Layer 6 of a small transformer language model trained on English Wikipedia (9 layers, counted from 0, width 128).
A neuron's activation on a vector x is GELU(weights . x), where the dot is the dot product.
The model reads these tokens: "8" "2" "2" " |" " U" "pl"

The vector x that enters this layer's MLP at each token. A number n stands for (n - 500) times 0.0094.
0 "8": 345 482 595 611 390 532 633 547 455 791 680 484 563 569 426 513 491 507 538 578 365 608 490 364 414 372 439 600 543 407 275 521 529 448 406 718 572 429 624 394 348 674 595 324 534 406 617 406 597 408 517 487 540 515 705 410 519 394 474 719 469 406 547 655 230 577 409 628 22 597 410 504 489 516 520 345 401 679 623 293 624 464 342 527 545 547 519 580 599 449 390 395 333 703 232 503 410 408 638 479 403 296 505 368 669 529 455 402 461 451 817 590 635 571 483 563 591 618 575 712 587 637 511 380 471 427 261 521
1 "2": 396 510 435 443 293 480 748 713 627 673 453 472 873 385 379 718 504 596 508 557 583 412 625 386 512 420 375 534 629 383 472 347 522 560 441 709 785 572 649 543 493 553 511 446 394 343 625 344 412 688 239 565 577 634 224 553 610 598 505 428 261 506 415 595 533 444 405 591 317 571 459 293 501 614 532 452 610 657 568 347 544 439 387 522 555 406 491 348 598 302 416 427 583 437 632 459 571 479 649 203 326 146 377 631 671 621 392 461 293 484 604 575 443 586 422 335 584 656 550 558 665 390 823 392 394 465 399 518
2 "2": 301 466 442 367 287 487 709 662 683 728 578 541 862 444 388 588 450 638 459 700 605 350 509 407 506 447 419 470 709 336 569 368 537 560 478 668 711 545 664 605 347 580 554 358 356 409 570 436 409 697 190 628 582 643 307 497 609 641 422 387 247 613 435 580 569 474 356 668 361 631 572 307 476 611 489 506 552 655 607 326 476 477 448 504 493 337 460 325 555 261 451 479 642 463 703 485 554 514 656 273 304 264 451 565 614 610 368 380 309 460 551 580 453 527 418 329 525 688 562 447 692 433 714 442 368 514 337 537
3 " |": 298 418 426 475 348 459 623 679 765 611 559 624 586 433 486 452 420 679 357 733 649 426 393 449 476 471 446 425 671 363 497 558 574 574 479 704 881 573 570 540 417 547 598 185 480 410 570 483 508 396 207 506 684 559 602 444 732 598 497 480 446 666 453 587 719 577 264 566 308 495 296 413 480 503 409 440 642 676 697 481 464 480 331 530 327 519 453 339 619 401 653 412 666 336 605 409 291 422 640 357 399 254 526 375 605 352 507 392 377 312 591 680 520 525 488 448 689 560 716 431 582 620 642 363 306 434 362 559
4 " U": 351 656 319 589 381 620 587 774 700 711 407 514 566 491 534 526 318 729 572 462 650 310 482 340 447 524 448 283 517 329 468 472 329 452 435 538 927 660 736 475 521 453 549 206 350 387 482 488 412 444 269 527 742 641 587 501 717 458 435 561 422 470 483 475 555 632 344 524 326 473 401 374 597 416 526 389 530 639 496 461 564 330 413 622 431 450 557 370 597 356 508 568 782 447 606 462 524 568 579 443 519 347 440 559 619 437 325 322 495 339 470 571 473 535 560 481 822 516 680 796 551 359 579 408 393 415 471 352
5 "pl": 481 575 622 581 360 535 606 642 800 499 443 339 640 622 543 425 428 620 373 346 596 519 437 442 711 503 562 390 733 581 380 567 468 763 367 711 852 693 718 361 437 573 807 304 275 483 624 326 555 530 278 543 548 518 368 599 482 409 312 369 341 617 319 474 429 703 303 586 524 549 423 589 658 536 355 285 398 465 500 369 547 499 449 417 342 581 415 301 502 497 379 464 516 602 746 530 338 397 681 514 431 398 586 673 646 534 441 463 364 150 341 416 554 502 532 649 705 444 475 635 334 488 603 376 457 454 558 493

Each question shows the input weights of one neuron of the MLP. A number n stands for (n - 500) times 0.0012.

n232: 494 380 636 674 507 195 534 493 412 371 606 638 282 628 389 465 721 720 472 533 487 567 436 384 549 414 584 424 420 325 323 414 477 553 683 410 503 494 478 624 523 335 436 704 423 474 392 350 426 500 500 457 491 622 324 471 417 413 577 316 639 500 503 490 497 248 609 474 587 530 620 404 362 473 550 543 785 395 445 433 544 500 592 377 557 289 441 317 463 483 674 461 579 461 596 635 575 487 630 467 401 546 626 567 564 447 624 335 438 357 600 507 579 510 526 591 564 574 655 587 494 532 639 583 704 578 332 497
On which token does it fire most? 2 "2"

n395: 606 374 562 688 486 715 590 511 456 275 420 496 322 578 453 579 432 486 534 671 434 469 297 625 387 553 580 581 744 423 466 390 432 472 586 603 308 645 510 616 264 525 565 454 367 531 531 432 380 668 472 400 396 500 646 424 333 544 593 312 636 624 538 591 500 446 342 269 525 664 647 872 514 414 443 425 313 550 539 414 442 520 475 419 500 667 482 672 601 528 797 542 398 503 503 591 468 720 480 474 493 320 603 548 384 398 524 376 423 370 565 432 542 340 584 416 524 351 649 425 652 556 449 511 659 634 595 239
On which token does it fire most, and how strongly? 5 "pl", at about 0.2

n36: 362 473 627 470 513 440 638 464 757 510 659 371 355 344 473 516 659 490 471 537 664 600 418 581 376 730 474 606 626 240 513 650 561 413 544 251 422 387 371 418 639 296 422 537 612 497 551 426 480 574 412 463 595 553 556 484 427 532 426 673 510 497 569 411 478 503 380 417 602 500 382 497 248 685 543 540 367 633 586 530 370 456 698 528 362 483 523 754 622 617 602 301 526 480 524 616 375 540 285 482 313 472 560 474 537 487 381 393 707 566 550 330 497 686 425 562 391 554 585 507 589 421 669 450 470 424 414 470
On which token does it fire most? 3 " |"

n381: 468 619 455 529 493 416 479 540 378 768 539 478 627 346 385 468 528 345 391 625 428 457 429 526 455 529 565 551 383 443 620 66 470 346 504 500 368 457 390 562 449 361 568 537 467 557 295 433 650 485 625 360 451 647 641 646 577 483 307 719 291 421 345 462 679 622 569 430 657 616 704 553 454 848 426 504 398 665 355 670 474 486 416 458 726 332 291 402 564 603 574 322 652 762 557 493 518 588 538 520 474 641 603 311 668 471 461 573 341 431 567 511 569 511 475 576 535 287 361 511 632 543 426 456 306 693 539 398
On which token does it fire most? 2 "2"

n422: 631 666 470 464 652 594 559 550 274 486 578 560 561 496 682 588 493 378 553 438 414 589 466 386 445 196 600 551 578 360 423 544 219 628 434 365 589 720 741 529 514 691 486 453 533 514 532 581 481 194 746 474 552 295 456 368 628 524 699 421 410 510 518 418 469 647 552 339 373 537 430 546 631 721 548 743 304 394 666 500 417 597 460 515 426 237 376 511 474 445 330 747 507 411 487 590 446 420 603 586 569 469 401 550 440 642 585 621 251 460 696 522 493 366 565 727 299 388 366 581 340 514 377 467 558 551 479 634
Its two highest activations, in order, are on tokens 0 "8", 5 "pl"

n111: 612 671 394 463 595 606 391 549 530 546 427 404 701 591 519 416 761 417 536 585 383 415 676 592 611 610 475 269 457 575 458 535 684 547 535 479 545 369 564 429 450 522 180 712 411 528 306 373 564 541 304 409 491 541 629 488 541 503 462 494 543 594 494 760 593 569 530 487 468 516 494 433 348 566 513 535 413 478 574 497 497 524 391 377 437 631 362 506 529 556 387 357 458 491 452 478 413 475 330 704 525 474 535 500 513 344 500 447 348 577 491 569 506 618 395 528 412 606 551 639 631 380 590 717 544 373 500 301
Its two highest activations, in order, are on tokens 1 "2", 0 "8"

n481: 526 597 535 394 431 520 448 524 438 590 453 591 419 452 636 332 408 544 516 497 611 540 328 365 382 541 436 374 453 521 220 390 569 545 541 537 565 527 573 503 592 472 520 418 674 657 543 606 398 462 453 545 620 507 529 563 315 413 483 530 537 668 443 644 588 500 523 479 179 458 583 603 434 600 332 490 316 490 530 801 373 676 463 390 784 780 363 561 545 363 641 527 510 493 615 636 574 647 622 553 596 648 335 427 441 425 474 685 612 307 635 346 404 263 517 567 398 545 479 334 399 308 434 548 251 449 536 459
On which three tokens does it fire most, strongest first? 3 " |", 4 " U", 5 "pl"

n398: 517 486 461 479 420 360 406 486 490 567 433 236 510 452 430 543 635 426 411 583 314 580 662 204 439 307 591 538 420 364 639 566 409 538 476 513 435 634 594 442 479 264 587 668 661 611 510 360 461 514 527 673 572 673 577 299 652 644 451 635 382 516 425 458 487 580 549 369 405 486 531 443 550 389 545 514 342 727 592 723 553 589 534 496 626 521 438 613 634 448 387 473 268 328 541 493 439 621 558 649 755 594 573 594 482 517 567 528 203 558 493 500 428 417 493 361 527 623 303 259 467 446 536 286 600 712 636 538
On which token does it fire most? 1 "2"

n399: 275 434 446 428 556 314 224 659 531 414 529 373 539 497 527 516 487 490 374 431 535 541 540 656 341 388 490 588 408 473 538 392 493 579 454 561 577 497 328 536 559 513 459 340 523 570 326 519 534 454 564 737 525 536 475 519 493 571 490 616 609 565 616 487 440 589 590 526 329 433 556 478 430 424 418 563 383 716 464 682 220 453 467 612 453 552 500 555 687 539 611 422 500 365 354 577 364 493 583 695 638 595 559 414 657 653 338 625 377 481 288 546 438 298 384 490 449 788 420 510 475 561 509 849 484 432 487 474
On which token does it fire most, and how strongly? 3 " |", at about 0.57

n349: 445 293 490 470 745 397 468 384 526 693 556 641 361 477 531 484 407 832 513 413 675 575 565 544 381 416 786 510 689 357 510 591 534 624 351 422 503 301 532 397 470 575 435 550 568 346 438 561 620 537 536 473 440 393 660 559 416 560 592 480 283 351 391 589 603 581 459 554 476 720 581 458 428 639 530 442 580 523 328 466 400 580 397 490 534 507 584 433 661 560 582 383 484 382 372 301 344 513 340 645 164 557 530 614 490 657 597 547 473 589 429 537 326 497 405 447 513 353 335 391 586 493 590 456 547 517 532 363
Its two highest activations, in order, are on tokens 3 " |", 2 "2"

n464: 627 566 628 466 441 281 272 514 211 466 426 528 606 397 297 590 507 449 639 320 463 620 451 712 426 562 324 593 507 428 573 535 336 375 538 466 494 574 416 432 562 578 718 469 577 635 523 467 504 410 483 420 585 707 477 399 562 435 444 409 425 643 425 415 536 531 526 610 504 595 465 460 483 437 396 730 692 410 480 333 347 576 616 361 332 693 590 736 577 334 496 455 357 520 588 634 592 700 523 509 310 591 524 470 598 576 577 597 497 524 291 535 534 241 344 622 453 574 345 510 749 544 705 365 486 384 500 524
Its two highest activations, in order, are on tokens 1 "2", 2 "2"